Layer 9 of a small transformer language model trained on English Wikipedia (16 layers, counted from 0, width 128).
Take only the direct path to the model's output, skipping the later layers: a vector added to the residual stream pushes a token's score in proportion to its dot product with that token's output vector.

Output vectors of the tokens that the questions are about. A number n stands for n times 0.011.
" however": -14 -14 -1 -15 -12 -4 3 -53 -28 18 -33 3 19 -14 8 -19 -4 -16 -3 -4 17 -53 23 -8 -17 -33 -15 12 39 14 3 -26 -21 -1 -33 0 -47 29 -2 -20 -26 29 -12 -16 8 6 29 21 -23 29 24 -23 45 -19 -6 -18 -9 61 -10 43 38 0 45 2 50 18 -39 -33 -15 8 8 22 40 -9 41 6 20 -6 18 -5 11 -5 9 -39 8 -41 -1 16 10 22 5 16 -30 -50 36 6 57 12 -19 10 33 -10 34 0 -53 26 -22 9 -40 52 -15 29 32 6 40 45 -5 29 -4 16 -91 -8 -15 31 28 -37 2 9
"Pro": 8 -30 41 13 9 -4 18 -14 -19 22 -23 11 9 -20 37 -13 -5 -16 13 14 -1 -57 29 -19 7 13 47 -30 -11 19 6 -19 -27 -1 -33 -26 23 -29 3 -27 -25 29 -6 -3 10 -11 31 -7 49 -26 9 -3 22 0 36 -44 6 -18 22 -6 4 19 9 -21 3 -26 -6 -23 18 17 44 12 40 12 40 2 -14 -13 10 3 -19 -4 -9 -29 -23 -24 22 -52 -11 11 -23 -11 2 -9 9 24 14 2 9 -35 16 -4 29 -17 42 0 3 -7 -16 0 7 7 23 -37 28 40 13 13 -46 7 -2 -31 11 38 -3 -27 8 3
"Medal": 68 -36 6 -41 -8 -11 -19 -10 -5 9 11 -43 29 -4 -5 -54 2 -23 -14 13 -27 -5 7 9 7 45 -4 -40 13 24 50 -46 0 -18 -27 7 17 -48 -41 -25 1 -31 -9 -2 -18 -25 -37 -26 -13 -19 20 -18 3 -19 -35 8 18 12 31 -11 24 -61 17 -12 22 22 29 -31 17 9 17 -7 44 50 23 -18 0 -3 -7 10 16 -46 36 7 17 39 27 -20 -5 2 -53 -11 -8 -12 22 -21 -10 -20 43 9 37 -7 17 -16 11 1 -17 -51 -3 65 14 27 25 20 22 -48 29 23 -33 -6 -59 -48 -28 -1 -2 -57 21 0
" constituency": 19 30 19 -5 -43 -65 -37 -13 -27 -3 18 34 11 -25 7 -21 25 -32 -74 12 -19 -38 0 -18 -15 12 -15 -30 57 -10 19 -22 80 6 13 0 5 14 44 -19 3 -43 -9 -5 -30 -40 5 -18 -19 45 18 -18 -4 9 -18 -1 -23 36 25 14 3 1 4 1 -61 60 -21 -13 36 -41 -12 27 37 1 11 -47 18 -11 48 48 -59 -41 23 38 -5 -24 13 -20 -29 -49 -28 -23 4 -5 5 13 -18 4 43 14 36 22 78 -7 -2 44 11 12 -59 -18 -19 6 10 -25 -19 17 -15 -29 11 -13 -53 -14 -18 -38 0 -17 29 41
"itu": 20 20 21 -31 -62 -30 18 -18 8 29 -14 25 12 -7 31 40 41 -1 -41 35 27 -1 -13 33 16 -43 2 -43 -58 13 -17 -14 14 21 13 30 -4 70 45 -40 2 32 40 19 16 -33 17 -25 14 -8 2 15 -3 -58 -19 19 52 -9 31 -9 -27 -13 -4 13 -7 -33 -22 -44 24 0 48 1 47 12 11 -72 -16 -8 47 60 3 4 -35 5 18 -34 26 2 -8 28 -24 38 10 -20 14 27 -24 -2 10 -18 2 1 -12 10 1 37 -9 16 -10 -9 3 -16 7 -14 -21 -1 -30 -6 5 30 -58 -30 -24 17 -16 -40 -40 -24
"erial": 19 12 57 -52 -68 6 57 -8 24 23 -9 -14 6 -4 31 -39 30 7 -51 10 28 18 -43 -3 -17 -14 59 -18 -17 46 14 -20 -13 14 -14 -58 -68 48 28 -14 3 -3 50 4 -43 3 -3 -47 44 21 -35 25 33 5 54 -17 40 5 -3 18 -29 -3 28 -14 6 27 -40 -64 10 23 -10 -8 70 21 16 -37 -21 -4 -4 24 -1 -15 -16 5 -5 -30 45 -1 -74 47 -35 -65 15 16 -10 -24 -5 -84 12 35 14 20 19 -7 30 36 43 60 -7 7 32 -47 -4 -13 -15 -49 -3 21 53 34 -49 -18 23 36 65 -20 38 -38
"tion": -1 11 1 19 -43 7 -2 32 13 -57 -1 22 10 -69 2 -28 -16 -5 2 12 -7 23 15 -42 62 43 -7 -40 -12 26 10 -29 -29 65 -16 5 0 40 -6 18 -12 7 -9 -6 -2 -48 37 -2 4 70 -18 1 23 12 8 27 28 -43 5 -54 55 -17 -24 -39 3 -15 30 24 17 -18 33 22 -9 -38 28 -11 13 -1 0 35 -19 19 1 12 23 -25 47 -28 -7 2 -10 -43 -43 -8 -7 11 21 -17 -1 -11 15 -22 6 0 17 15 23 29 -49 64 -3 15 0 10 39 -34 -4 34 25 -21 -51 -25 -57 56 5 -61 19 14
"ft": -15 -16 45 -30 26 -15 -21 -15 16 22 35 -4 7 -42 46 -35 17 -38 40 13 13 31 -41 29 -42 5 -1 -36 -34 29 10 28 -32 -13 -7 -7 -30 -43 -29 -4 31 29 -24 -1 1 -24 46 -18 24 49 -34 -24 -18 14 40 0 21 46 29 35 -5 1 -26 -57 9 33 -42 -40 8 -28 -1 30 21 -41 -4 -23 -28 -4 41 61 -31 1 -22 14 16 -3 7 -5 -23 28 -22 -35 8 -19 14 -8 35 21 -25 32 -12 -4 5 8 -23 13 19 44 16 37 -5 19 -10 2 23 24 -7 -25 -39 0 -20 -12 5 64 -4 -15 17 17
"ism": 3 -3 14 -37 -23 -8 -28 4 -33 -20 42 35 -5 -15 24 5 9 30 1 25 -14 13 7 -49 20 23 -16 -22 36 4 3 -19 43 1 -31 2 -61 68 -34 -50 -13 -5 38 -13 -30 9 -24 49 29 -6 6 3 -31 3 -36 1 40 -2 3 -12 21 20 18 -17 -3 21 -20 -22 21 17 -20 -65 5 -10 10 -72 -72 -2 -6 -8 3 -18 -51 1 2 -30 51 -13 9 7 -12 3 -17 -27 -1 0 37 60 1 -1 30 28 38 6 56 20 -37 3 -17 33 31 -14 -2 6 -6 -40 43 15 5 1 -36 -23 -2 -36 -35 -21 12 14
"efficient": 9 -17 55 -16 -28 -37 10 18 -12 26 26 -31 19 -27 36 -15 0 -47 26 -14 -29 -14 6 -18 -32 11 -25 -26 24 9 24 -7 -5 -4 -35 17 -64 24 -7 -28 6 23 5 4 7 -42 31 17 -6 13 -22 13 -7 37 -27 -9 35 19 11 5 -26 -40 -17 8 38 19 -25 -58 28 -15 1 22 50 -5 -16 -9 -2 -5 57 -22 -12 0 21 44 -26 -78 10 -53 -50 44 3 -9 -26 -69 -44 16 41 19 16 51 54 2 35 -43 15 17 18 5 16 6 42 88 4 25 24 39 -21 51 6 48 -11 -33 9 8 50 4 -19 63
"ary": 36 29 56 11 -66 -25 -24 1 1 -7 25 12 5 2 46 -63 5 -4 4 18 -27 -28 40 26 -20 26 -57 -9 -23 74 -14 26 -15 -32 -20 36 -23 18 -26 -1 -13 -44 -8 -9 4 -46 -9 16 46 12 7 37 -22 41 49 -80 -54 20 54 19 22 -8 47 -44 -2 -35 -17 19 37 26 -8 -36 -22 3 29 -31 -29 3 -35 45 -13 -11 17 -39 -7 -9 -29 7 -13 5 0 -24 -54 28 -22 37 23 -35 16 -12 31 21 61 0 21 33 16 20 10 -2 -7 -17 -7 -18 13 -54 11 43 16 -50 -21 -16 -15 -43 -11 19 -29 -40
"s": 16 14 27 31 23 12 -24 37 37 19 -23 -21 -15 41 16 51 -37 16 2 -20 14 -19 43 -4 42 16 -7 -2 -42 -21 38 13 25 -37 29 4 -32 35 32 -8 27 -36 -13 -9 50 36 -23 -20 -23 -41 16 -3 23 -8 -18 63 -24 -19 -28 -6 13 17 15 43 21 -39 31 0 3 24 -28 -40 -59 0 -16 36 -11 11 -24 23 3 39 45 -8 5 -5 -29 -5 -17 7 46 -13 27 28 -10 -30 46 45 -46 -20 10 10 32 32 23 8 -19 18 29 -3 -32 9 -29 14 15 -7 3 -27 3 -13 28 -4 24 22 -14 4 -24 -21
"side": -22 14 27 -60 -28 -48 -20 -19 29 -33 -36 -19 2 27 -7 -13 -2 -48 -9 -18 63 -5 21 -6 26 25 -20 -20 -12 -44 34 -37 50 -12 -8 -7 28 9 34 4 29 -50 18 -41 -29 -40 21 -10 42 -42 5 -6 19 -22 70 -1 22 6 -1 57 -22 8 -26 5 47 -40 -10 -4 36 30 14 6 41 8 19 -37 3 -19 -15 42 -32 19 -1 13 -31 -50 -25 16 -47 -26 12 -13 1 -54 -1 28 -3 1 2 13 -10 2 26 10 45 19 -6 -9 15 -2 -8 26 7 -21 -10 9 -56 23 -4 29 -17 -15 14 -21 23 -29 -47 1
"se": -5 43 12 43 8 -6 30 33 24 24 -16 -10 2 -35 31 25 -9 -6 66 19 27 -46 28 -60 20 1 21 -25 -31 -2 28 -3 30 -24 36 7 -13 3 12 4 -22 -2 -4 -13 -22 -11 27 -21 -24 -31 47 36 -50 -18 35 6 -25 -20 5 8 -30 6 -6 -16 -7 27 -39 -46 45 -40 14 -23 -16 -8 66 20 -21 4 7 34 -6 6 64 0 -13 -1 -36 14 -8 -11 -20 -26 3 39 -37 -7 18 -21 -14 4 -8 -9 28 11 -30 13 -4 28 7 22 10 3 -16 55 28 4 -27 -17 10 28 -9 -8 28 31 -35 -16 -14 5
" example": -19 -62 63 -33 16 -43 8 5 9 47 -10 13 21 -30 -5 -7 -15 16 -42 -48 27 -39 -30 -24 -14 -18 -31 -23 -11 6 68 44 8 28 24 8 -33 29 41 -57 -26 -17 35 -18 -5 0 7 9 1 56 1 42 -5 18 -8 -14 -1 -3 27 44 33 -5 18 4 -13 17 -30 -33 33 -15 47 31 29 18 12 -7 -29 -11 -4 -42 -28 -25 27 13 9 -34 4 43 -48 -9 14 -14 -26 -41 24 27 38 -42 27 -23 23 9 49 1 -24 12 -37 -6 -14 35 11 18 18 -13 -12 48 13 8 37 -19 -24 -3 0 -22 -2 19 13 74
" castle": -10 8 31 -35 -16 -18 -23 -40 8 -12 53 8 17 -28 16 -19 9 -32 -31 -11 -16 -21 -12 2 -22 22 4 -25 38 -8 60 -9 3 39 16 -56 -28 17 7 12 37 2 34 22 -58 -10 16 -24 -9 48 15 -18 -16 -38 15 -26 14 20 -30 59 -14 -18 12 -6 -47 24 23 -18 25 -25 6 -19 29 10 58 -21 -21 -6 22 59 -43 -28 -5 1 -33 -32 -16 23 -10 -23 -19 -9 -20 -5 -9 -17 -24 26 36 54 22 7 29 0 0 32 -20 10 -13 18 26 -19 13 -25 4 -22 10 -1 4 -4 -47 -4 -19 -13 -9 -49 42 20
"rd": -14 -34 -22 23 3 -10 -3 -3 -24 -25 16 19 2 18 12 22 12 -43 29 -36 -18 -45 -24 11 -34 -7 37 32 -7 14 6 6 26 -38 30 7 -37 22 -11 -40 13 -30 -59 12 9 -26 45 -45 -4 39 -33 6 -6 11 30 -20 22 28 -25 12 -39 -67 9 -44 33 12 4 -46 3 27 -3 37 12 23 32 -27 8 10 47 -13 1 -38 -4 35 19 12 28 -57 -14 38 -43 -20 -7 -32 -40 -41 -41 -9 2 14 -18 -58 29 3 16 9 -17 -33 75 -1 -31 85 3 -14 -18 -34 18 1 -7 17 -56 -39 24 -24 -20 -81 62 -25
"rie": 6 6 40 -26 -10 -20 12 -18 -13 7 -8 35 -2 -15 12 12 39 -39 0 -13 -26 -1 -51 -16 0 -6 33 10 27 -24 -10 -3 5 32 9 17 -17 34 -19 -4 30 70 -30 -49 -7 -15 -12 -56 -48 31 3 18 -6 -32 26 -29 -4 17 -26 14 -29 -57 -9 -51 -8 -40 -22 -13 25 -3 23 -43 45 16 41 22 -19 -2 -6 -40 -2 6 31 -33 17 45 12 -37 -15 6 -2 -29 5 -17 10 9 -15 -47 4 18 6 -5 2 6 76 10 -37 16 -23 -6 -23 4 8 -74 3 -21 -15 27 34 20 -26 -22 3 7 -26 -63 36 -13

Each question shows what one neuron of this layer's MLP adds at an activation of 1. A number n stands for n times 0.015.

n314: 3 12 -12 18 -13 2 3 -10 -7 0 -5 -6 -7 -3 -22 -17 -3 -8 6 10 -16 -6 1 12 1 9 -23 -13 9 11 7 15 3 0 -14 4 3 10 -9 5 -4 7 -7 -5 -5 11 3 6 9 3 3 6 -5 0 7 18 1 11 -8 6 14 10 -10 21 15 -10 4 6 -3 0 12 -4 0 -34 -15 -7 18 -6 -11 -12 6 -5 1 1 8 3 2 7 0 -30 -8 0 7 -5 0 5 20 28 -31 6 -6 22 11 10 -6 1 -2 19 5 4 1 -24 -13 -9 5 12 12 7 8 8 -14 -6 -1 8 4 -3 12 2
Which of these tokens does it push up most? " however"

n65: 4 -13 8 29 17 14 -15 17 -7 16 9 -24 -7 18 6 -13 -5 -29 4 -9 -8 5 -1 -4 3 -26 -6 7 -3 -7 6 -10 14 -6 5 7 -4 -6 14 -14 18 11 10 -18 -8 -23 -8 4 -8 -10 -6 0 -5 -12 -8 -16 -7 -6 14 -3 5 -9 -16 -13 -18 11 1 -1 -11 19 26 -7 2 1 -3 -4 16 -14 9 -13 -5 -5 9 6 -10 -16 -1 9 -11 9 -24 8 -14 -5 9 -10 4 -6 7 -2 10 -15 22 3 9 -14 -8 8 13 -20 -16 9 1 7 11 -5 -6 -14 10 -5 1 -16 2 1 11 9 10 2
Which two tokens does it push up most, strongest first? "efficient", "rd"

n144: 4 -7 -2 -4 0 -9 7 2 -5 2 14 2 -6 1 -7 7 -17 3 27 -5 2 -18 -8 -9 13 -1 16 0 11 -7 25 7 -13 18 -6 1 -3 11 -4 -14 20 6 10 -24 -10 -24 -3 0 -12 6 0 -13 7 13 15 17 1 -6 2 9 18 16 -19 0 5 3 -4 -13 -18 -7 -7 -2 -10 1 5 -10 4 -6 -12 -17 3 0 15 1 -19 5 -16 -17 -12 -12 23 0 6 15 3 -7 0 11 3 -5 5 -2 13 -3 -13 -6 -19 -6 -31 -5 -11 -5 3 2 -1 -8 0 13 -26 6 9 8 -5 -19 -8 19 16 11
Which of these tokens does it push up most? " example"

n302: 11 6 7 -11 -15 7 -1 -3 11 -4 19 -21 -8 8 13 17 -1 -18 5 1 8 5 17 -15 3 5 16 -11 8 20 -1 -14 16 10 -2 -5 -5 -21 4 -3 0 -26 18 -9 9 -1 -10 -6 -7 -5 -2 4 -1 -3 20 10 -17 -17 5 -1 3 3 3 15 -1 5 7 -11 1 2 13 2 -19 1 -6 7 10 1 -8 12 15 5 -1 -5 4 4 2 4 5 5 -8 1 -7 14 -7 -17 -18 -9 16 10 -13 0 14 3 15 -8 5 5 -3 1 1 1 -3 -5 2 -16 4 -7 -11 -4 7 -20 -1 12 0 11 -16 45
Pushed down most: " however"

n87: 15 9 23 18 -4 15 25 -10 -20 -7 11 14 -23 7 -11 2 4 9 10 -8 -5 -1 -19 -3 3 -4 -4 -16 0 10 15 -10 18 16 8 -21 11 -17 3 4 -8 -6 24 2 -19 10 0 14 15 -7 18 20 -14 14 22 12 -3 20 13 8 -10 -16 -9 2 -23 26 -7 16 -17 12 4 9 -4 -4 -14 -9 -4 -1 -28 24 21 16 7 2 -3 -18 -4 10 0 -16 -30 -22 -3 1 11 11 -18 -10 5 -3 5 7 6 3 -21 16 10 -10 -14 -1 13 3 29 5 -2 -2 -14 1 16 10 12 -3 4 -19 10 -4 20 -12
Which two tokens does it push up most, strongest first? "erial", " constituency"

n295: 2 -5 19 8 -1 2 -18 2 10 5 -19 15 1 -10 10 4 -15 -4 0 1 -28 -1 6 2 -7 6 -16 7 -5 -12 -7 -10 -5 6 -30 0 -11 0 13 -23 -7 -17 1 -15 -5 -13 -10 -2 14 -16 14 7 6 -8 6 9 -11 3 -24 -4 -1 9 11 10 -14 -9 -5 23 14 -5 14 -10 -5 19 -25 -4 5 7 -2 -19 7 2 11 -9 -8 23 6 -5 -29 -9 -17 7 -27 2 10 6 -9 -3 -10 12 11 3 4 2 11 -1 -7 11 10 11 3 -10 -21 -3 -4 11 15 -8 -16 8 5 -2 -7 1 29 -11 6 0
Pushed down most: "ft"

n126: 14 -7 3 -14 -8 11 11 12 -2 -23 10 4 0 -10 23 -2 15 16 -13 -5 16 2 -1 -6 18 5 2 -12 1 7 8 14 -25 -3 3 -4 -15 -5 7 -7 -1 -12 1 -6 13 8 -4 -3 3 22 -7 8 -9 9 -18 -10 -8 24 -19 8 -4 0 5 0 6 12 -1 -6 11 -4 4 -18 -19 12 -24 18 -11 17 -5 -23 -2 0 -1 7 1 16 13 13 -4 -12 2 6 4 -30 4 17 -11 -2 -25 -9 -10 -7 -16 -16 -6 -13 -19 0 12 10 10 -3 -2 6 22 -2 6 -26 6 15 -2 19 15 -3 -6 9 3 -18
Which of these tokens does it push up most? " example"

n235: -6 0 -13 -24 -7 4 -1 -9 -8 -29 19 16 0 -14 -10 -4 5 1 -10 8 2 -1 -21 -8 3 14 1 -23 -4 -14 -17 4 -7 27 5 1 -9 -19 5 -18 -13 18 -24 11 -19 0 -12 12 -1 -2 -11 14 -13 0 -3 -18 -28 -16 -6 18 -9 -10 22 -1 21 -3 -19 16 15 7 -3 -6 8 0 -2 4 3 5 5 -2 -12 4 15 -8 -1 18 5 -15 1 -11 -17 2 2 7 6 -4 -1 -9 -3 4 -6 1 12 9 12 21 -1 4 0 8 14 -3 1 -14 -6 -3 2 11 6 -4 1 -8 5 -3 -2 -12 0 20
Which of these tokens does it push up most? "rie"

n161: -14 -1 2 1 2 -18 -13 10 11 -4 1 -4 9 -4 9 8 1 -9 -6 18 -13 -3 1 -5 6 -7 -1 -4 -3 -6 -17 -34 7 -14 0 28 9 -3 29 -1 -16 -3 6 8 -5 10 9 10 10 7 -4 -4 21 1 -9 4 7 -7 1 -10 -1 -15 -16 -16 4 5 0 -18 -11 -1 -2 -1 -15 -12 -1 9 7 13 -1 -3 -13 -2 0 -10 -8 -3 -5 -2 3 -1 3 0 -1 -7 -10 13 -8 5 15 -11 -2 15 -7 -24 -7 3 9 -2 -10 5 3 5 8 13 3 -1 -1 0 -13 11 -4 10 7 7 -5 20 8 -2
Which of these tokens does it push up most? "efficient"

n128: -11 0 9 -6 4 -1 -21 19 12 24 2 2 26 14 -11 -5 5 -3 10 -3 3 -32 24 9 5 -11 -4 -16 -2 -20 14 -10 -4 11 -1 -15 13 -10 -10 8 -7 -11 -22 7 -24 0 -2 -20 -13 25 1 1 -23 -12 -9 26 11 -11 13 -5 -13 -6 -8 6 0 -16 9 7 24 -1 -9 -3 -18 4 13 4 0 1 7 -2 -14 -16 15 4 2 -4 -4 -11 5 -2 -10 14 4 -4 36 -6 5 5 0 -15 25 -8 -17 17 -2 17 7 -14 -4 -2 17 -4 -3 10 -10 -11 0 -14 -11 3 -4 3 -9 16 -9 0 12 -7
Which of these tokens does it push up most? "Medal"

n88: -1 -3 5 -6 -4 7 -8 -3 0 8 13 16 4 2 -13 7 14 4 -4 -5 -8 -10 25 13 -1 -2 -2 -14 5 -3 -32 -5 -13 14 -12 -3 13 -17 0 -1 -18 5 -2 19 4 -8 -11 -3 -6 -10 -10 -5 14 13 5 -8 6 -27 0 14 -3 12 -6 1 12 -8 10 12 -16 -15 8 3 -5 -2 -16 3 12 2 -8 13 -6 15 -22 8 4 0 7 -2 -16 3 17 3 0 -3 0 -4 3 23 13 -12 6 -1 -4 -4 -6 -22 17 -1 5 -7 -8 -13 0 -9 3 -14 -1 -10 -19 -9 -10 53 9 -13 7 16 -3 0
Which of these tokens does it push up most? "Pro"

n89: -2 -19 11 3 -18 -3 15 11 5 -19 -9 -1 -8 5 13 -15 3 -10 2 9 8 3 -6 14 -17 -4 -2 -5 -2 7 -11 9 2 19 -14 -4 7 -7 -12 17 1 -12 5 10 2 20 2 -3 9 6 -7 5 5 10 4 -13 25 -6 -7 7 27 1 23 -5 -6 17 -1 -21 21 0 -4 6 11 0 5 1 -6 -2 16 -5 2 2 1 -10 1 2 -6 8 5 23 -1 -4 2 -5 16 11 15 -1 6 -8 -15 4 16 13 14 -1 15 -3 11 8 12 16 8 -20 8 -12 -10 4 -5 -16 17 -8 1 3 17 -12 11 5
Which of these tokens does it push up most? "erial"

n37: 7 1 -3 27 -9 -10 8 -21 12 -17 -5 -12 8 4 2 19 5 16 -4 7 -7 6 6 9 -10 8 22 -5 -16 16 -3 9 0 -6 17 -1 -25 7 -3 -5 15 -5 1 -8 -14 -1 10 9 2 -13 1 -21 1 -16 2 1 -11 -6 0 14 -3 -15 5 -5 -8 -6 -20 4 -5 -3 12 -4 -21 9 6 8 17 9 3 10 0 3 -3 -9 -24 -1 16 -3 -15 17 23 4 -10 8 -20 1 2 -2 5 -16 -16 -16 17 -2 3 -14 18 8 17 -17 5 -24 4 20 7 2 8 -9 -20 -5 -8 -26 -2 10 -11 5 -4 -2
Pushed down most: " example"

n225: -15 7 -6 -4 -6 -5 30 4 -4 -7 -7 -3 -20 -16 -5 -23 -9 -7 9 10 -7 0 -4 6 -6 12 16 -13 -8 -4 8 6 -16 -2 15 13 -1 5 -3 10 -2 -11 -1 -6 -9 -18 12 -9 -17 14 -17 17 -9 -7 -15 2 -2 5 7 1 -7 -17 -4 -17 13 4 -8 1 3 -1 30 2 6 3 7 17 -21 11 15 -4 3 23 2 -5 -17 15 2 5 7 -15 9 -3 11 3 -3 7 -12 -17 16 7 -8 2 -3 6 -10 -2 -26 -5 -5 -2 -1 31 12 -7 1 16 -26 -13 -1 0 -4 18 10 -9 -4 -4 -24 -20
Pushed down most: "ism"

n33: 2 5 11 -5 3 14 2 -15 22 18 -1 15 18 -14 -14 -1 -21 -2 2 -4 -4 2 -6 -6 7 -15 -7 1 2 -7 5 7 18 4 -22 0 22 -1 6 -11 -16 17 -1 -4 14 15 -9 16 -3 2 0 2 -2 6 10 1 4 8 -1 -6 10 5 5 2 -6 7 -7 -22 3 8 -21 10 11 -10 -18 -9 11 -9 -5 -7 5 -12 7 -1 0 -7 17 6 -5 -5 -11 10 -29 -10 7 6 8 0 6 -19 9 12 7 -3 -15 3 -8 -11 -25 -10 -1 -5 14 7 -8 8 3 -8 -5 -9 3 8 14 2 4 4 13 16
Which three tokens does it push up most, strongest first? " example", " however", " constituency"

n139: -13 -11 12 -10 -16 -6 0 -8 18 12 -12 -13 9 17 15 0 11 8 -8 -4 -5 11 -5 0 31 14 -16 4 -14 23 15 -4 3 -2 -5 -11 12 1 -10 -6 18 -12 -30 -5 1 -13 -2 6 -3 -10 0 -7 8 3 6 20 -6 4 -22 -17 11 -5 -4 -11 -18 6 -6 -4 0 -2 -13 -5 -7 -4 -3 -9 -13 4 11 -14 -4 20 2 23 -12 8 -12 -11 4 -16 -2 -14 -14 13 0 13 10 8 -7 -17 -5 5 1 -3 9 7 -21 -4 -1 -1 3 -15 5 12 12 11 -5 12 0 -4 -18 -27 6 14 -14 1 -3 3
Which three tokens does it push up most, strongest first? "s", "tion", "Medal"

n309: 6 -20 2 21 7 11 4 11 3 10 13 -2 -3 10 -2 -6 -24 -9 -11 8 -2 -1 4 -3 -5 4 8 -6 8 -9 7 -4 -3 7 -17 -4 -5 20 -15 -4 -1 4 -15 14 -14 36 -3 -5 -30 13 8 13 -17 3 6 -3 14 -3 2 8 7 3 4 -2 -9 17 8 -21 -7 9 1 5 -4 0 -1 -21 0 0 3 -6 -8 2 1 0 7 -6 1 8 10 -14 -7 -5 -7 -1 -2 2 -4 -19 10 7 -9 -15 1 6 8 43 -5 1 -22 -6 14 10 6 -3 -17 -11 -1 -3 -20 -22 6 -8 -7 -1 -13 5 1 -9
Which of these tokens does it push up most? " castle"

n106: 9 -12 -8 -14 11 -7 6 -12 0 6 -22 2 12 8 -9 0 13 6 6 -10 1 3 -15 5 9 5 -17 2 -13 -3 -3 -5 10 14 6 8 -10 14 14 -24 -9 3 4 -14 12 0 -7 15 -10 -7 21 3 23 9 -2 11 0 3 -14 6 -9 16 -2 -14 -9 -12 -12 -21 -1 32 9 13 11 -18 15 3 -12 -16 -13 -21 15 6 -2 -5 2 -17 14 -23 11 5 -11 -8 -3 -2 1 -20 9 -35 -13 -8 -1 -12 9 -9 -3 3 7 -1 -2 -1 -11 17 11 -6 10 7 3 -17 18 -13 3 -32 9 27 14 -23 -2 -17
Pushed down most: " castle"

n62: 0 2 -3 -19 5 23 2 -10 -11 7 -16 9 -4 11 7 -1 -12 -5 6 -12 7 1 14 -7 8 4 4 -8 6 0 -10 -5 -7 -7 11 7 -17 -2 1 10 -13 2 -5 12 -1 -16 1 0 2 -7 -1 8 -2 0 -2 15 -4 -8 -14 -7 -11 -17 -21 -15 -3 -7 -7 -12 19 -3 11 0 14 8 10 19 -7 -26 5 -2 -8 -21 -4 4 -14 -20 3 12 -7 -3 7 3 -14 -2 -16 0 6 -8 15 -32 13 -7 8 -13 16 4 -8 -1 -10 -8 0 -14 18 3 0 0 17 1 -14 7 1 16 -5 -16 -11 2 -1 8
Which of these tokens does it push up most? "Pro"

n32: -5 2 0 8 4 14 0 -17 1 12 5 14 -11 17 -15 7 3 11 3 0 19 24 5 -13 -3 5 24 -7 -11 -2 2 -6 7 -5 7 1 10 -22 18 19 -11 5 8 7 -1 -8 11 6 3 -9 -4 20 -1 -19 8 -19 -7 11 14 14 -17 -3 0 -11 -17 -5 3 13 0 10 15 -13 -20 0 26 -15 -12 20 4 8 -9 17 -2 -5 -4 -6 3 4 -7 2 1 8 -9 19 -1 -11 6 -15 13 5 13 -16 -29 -5 12 9 -6 4 2 0 -1 -2 -17 -1 13 5 -25 4 -6 12 16 13 1 -6 -4 6 0 6
Which of these tokens does it push up most? "se"

n199: 16 -11 5 8 14 18 0 -9 0 -16 6 -9 -20 -8 -17 7 3 -4 -8 -16 -20 4 11 13 -27 10 -12 10 7 6 5 -1 -3 -5 -9 4 -3 -14 -8 1 -14 -6 13 10 -10 0 -11 -4 -3 -16 -3 -1 -5 7 -6 7 -13 6 -4 0 4 -1 -7 1 -10 4 -11 1 6 -6 20 -4 23 6 15 5 -1 8 13 -4 -6 -13 8 9 15 -18 -8 10 2 3 8 8 -11 -1 11 1 -15 -20 1 -14 -1 -5 12 11 4 -6 -11 1 9 -9 -3 -2 -19 6 -11 0 2 -7 -14 8 2 8 15 -20 9 -1 -5 -41
Pushed down most: "tion"

n7: 27 1 7 -21 2 -5 -8 8 -2 -1 4 24 6 2 -5 19 11 15 -3 28 -6 0 1 -13 -16 4 11 -1 11 2 9 -18 0 -2 -1 -11 -3 9 -2 -22 9 14 -9 -2 -27 14 11 -6 14 1 10 -3 -21 18 3 1 6 1 -19 -22 -18 8 -1 3 13 5 18 1 17 11 2 -1 -3 -11 -5 1 0 -14 14 9 7 9 -8 1 26 10 6 18 -13 4 -26 10 9 -12 0 0 18 -3 1 -11 9 8 4 -8 28 -23 -8 4 -27 28 -7 -19 10 -10 -4 -14 7 22 -6 3 7 10 -8 9 -12 7 9 21
Which of these tokens does it push up most? "ism"

n271: -5 -7 1 -9 -5 5 4 12 -11 14 -2 0 -26 8 5 16 14 0 10 6 -5 -3 4 -7 3 -4 1 10 -1 -9 -8 -2 -6 4 4 -6 -8 -3 -5 2 17 -2 9 -7 11 -16 3 1 -5 2 3 -3 -6 -12 2 2 -3 -8 -8 -2 6 1 11 13 5 -5 -11 -9 7 -11 15 -11 1 10 19 1 -4 -22 -10 4 4 7 3 5 6 -12 -8 -5 -1 10 -10 2 -10 5 5 10 7 -4 -13 -1 -8 -6 -11 0 6 13 8 6 -5 1 -10 -7 -7 -6 -1 13 -5 8 0 1 -18 -69 -14 -7 0 -9 -6 -5
Which of these tokens does it push up most? "itu"

n36: 2 -19 6 8 -12 2 -10 -17 -3 7 2 -17 1 0 14 3 -2 5 -22 24 -14 -5 -9 -10 -8 -3 -1 -3 -3 6 -20 16 1 -5 -6 14 -3 -20 6 -15 -11 10 15 12 16 7 -14 7 20 -9 21 -2 17 -6 -16 -7 1 -6 -6 -9 22 12 3 -4 15 25 -10 -12 -13 7 -2 14 -11 -6 -4 -4 -18 -16 -9 2 8 23 2 -4 18 -6 7 -11 -12 6 -6 -36 6 0 -14 2 1 13 -6 -7 12 2 8 -17 11 1 -4 -1 -2 11 3 5 -17 6 10 -28 28 -13 4 -4 20 19 -3 -7 -6 17 -3 -29
Which of these tokens does it push up most? "ism"

n177: 16 6 0 19 4 -6 -5 3 5 9 2 -4 -15 -3 -15 6 -5 -6 -19 8 -9 4 11 8 11 5 -18 13 -10 -2 -2 7 -8 -11 -3 15 18 9 18 17 8 -7 26 9 -9 5 13 31 0 -8 17 -18 -7 2 -10 2 -20 5 -1 -1 15 9 -8 -7 1 11 -9 -6 -19 5 -8 -5 -17 15 18 -3 -13 12 -3 0 22 6 -9 -4 7 6 -5 1 -14 7 6 15 -4 5 -10 0 1 19 7 -14 -9 4 8 13 -13 19 -29 3 -3 -4 -10 6 3 3 -4 0 -6 8 5 9 5 4 -7 -11 6 -7 -3 -12
Which three tokens does it push up most, strongest first? "s", "ary", "ism"

n170: -13 21 0 -20 3 -10 4 -1 17 -17 -14 -9 28 -4 -4 2 10 0 13 12 -1 25 8 2 16 -3 -10 10 3 -25 4 7 5 0 -11 18 15 -2 1 -7 9 7 -17 -16 -3 -15 19 15 2 -16 -20 -22 20 15 14 -10 9 -8 -3 -5 5 4 10 2 2 -12 -13 5 22 13 -19 15 -10 -22 -9 4 -7 5 -7 -15 -13 14 2 8 13 28 14 -12 -5 -6 21 5 -21 6 11 16 7 8 -24 7 -11 1 12 -5 -4 0 -23 4 2 -16 3 -15 6 14 -2 -7 -21 5 -9 11 -9 -55 0 9 13 -25 11 5
Which two tokens does it push up most, strongest first? "side", "tion"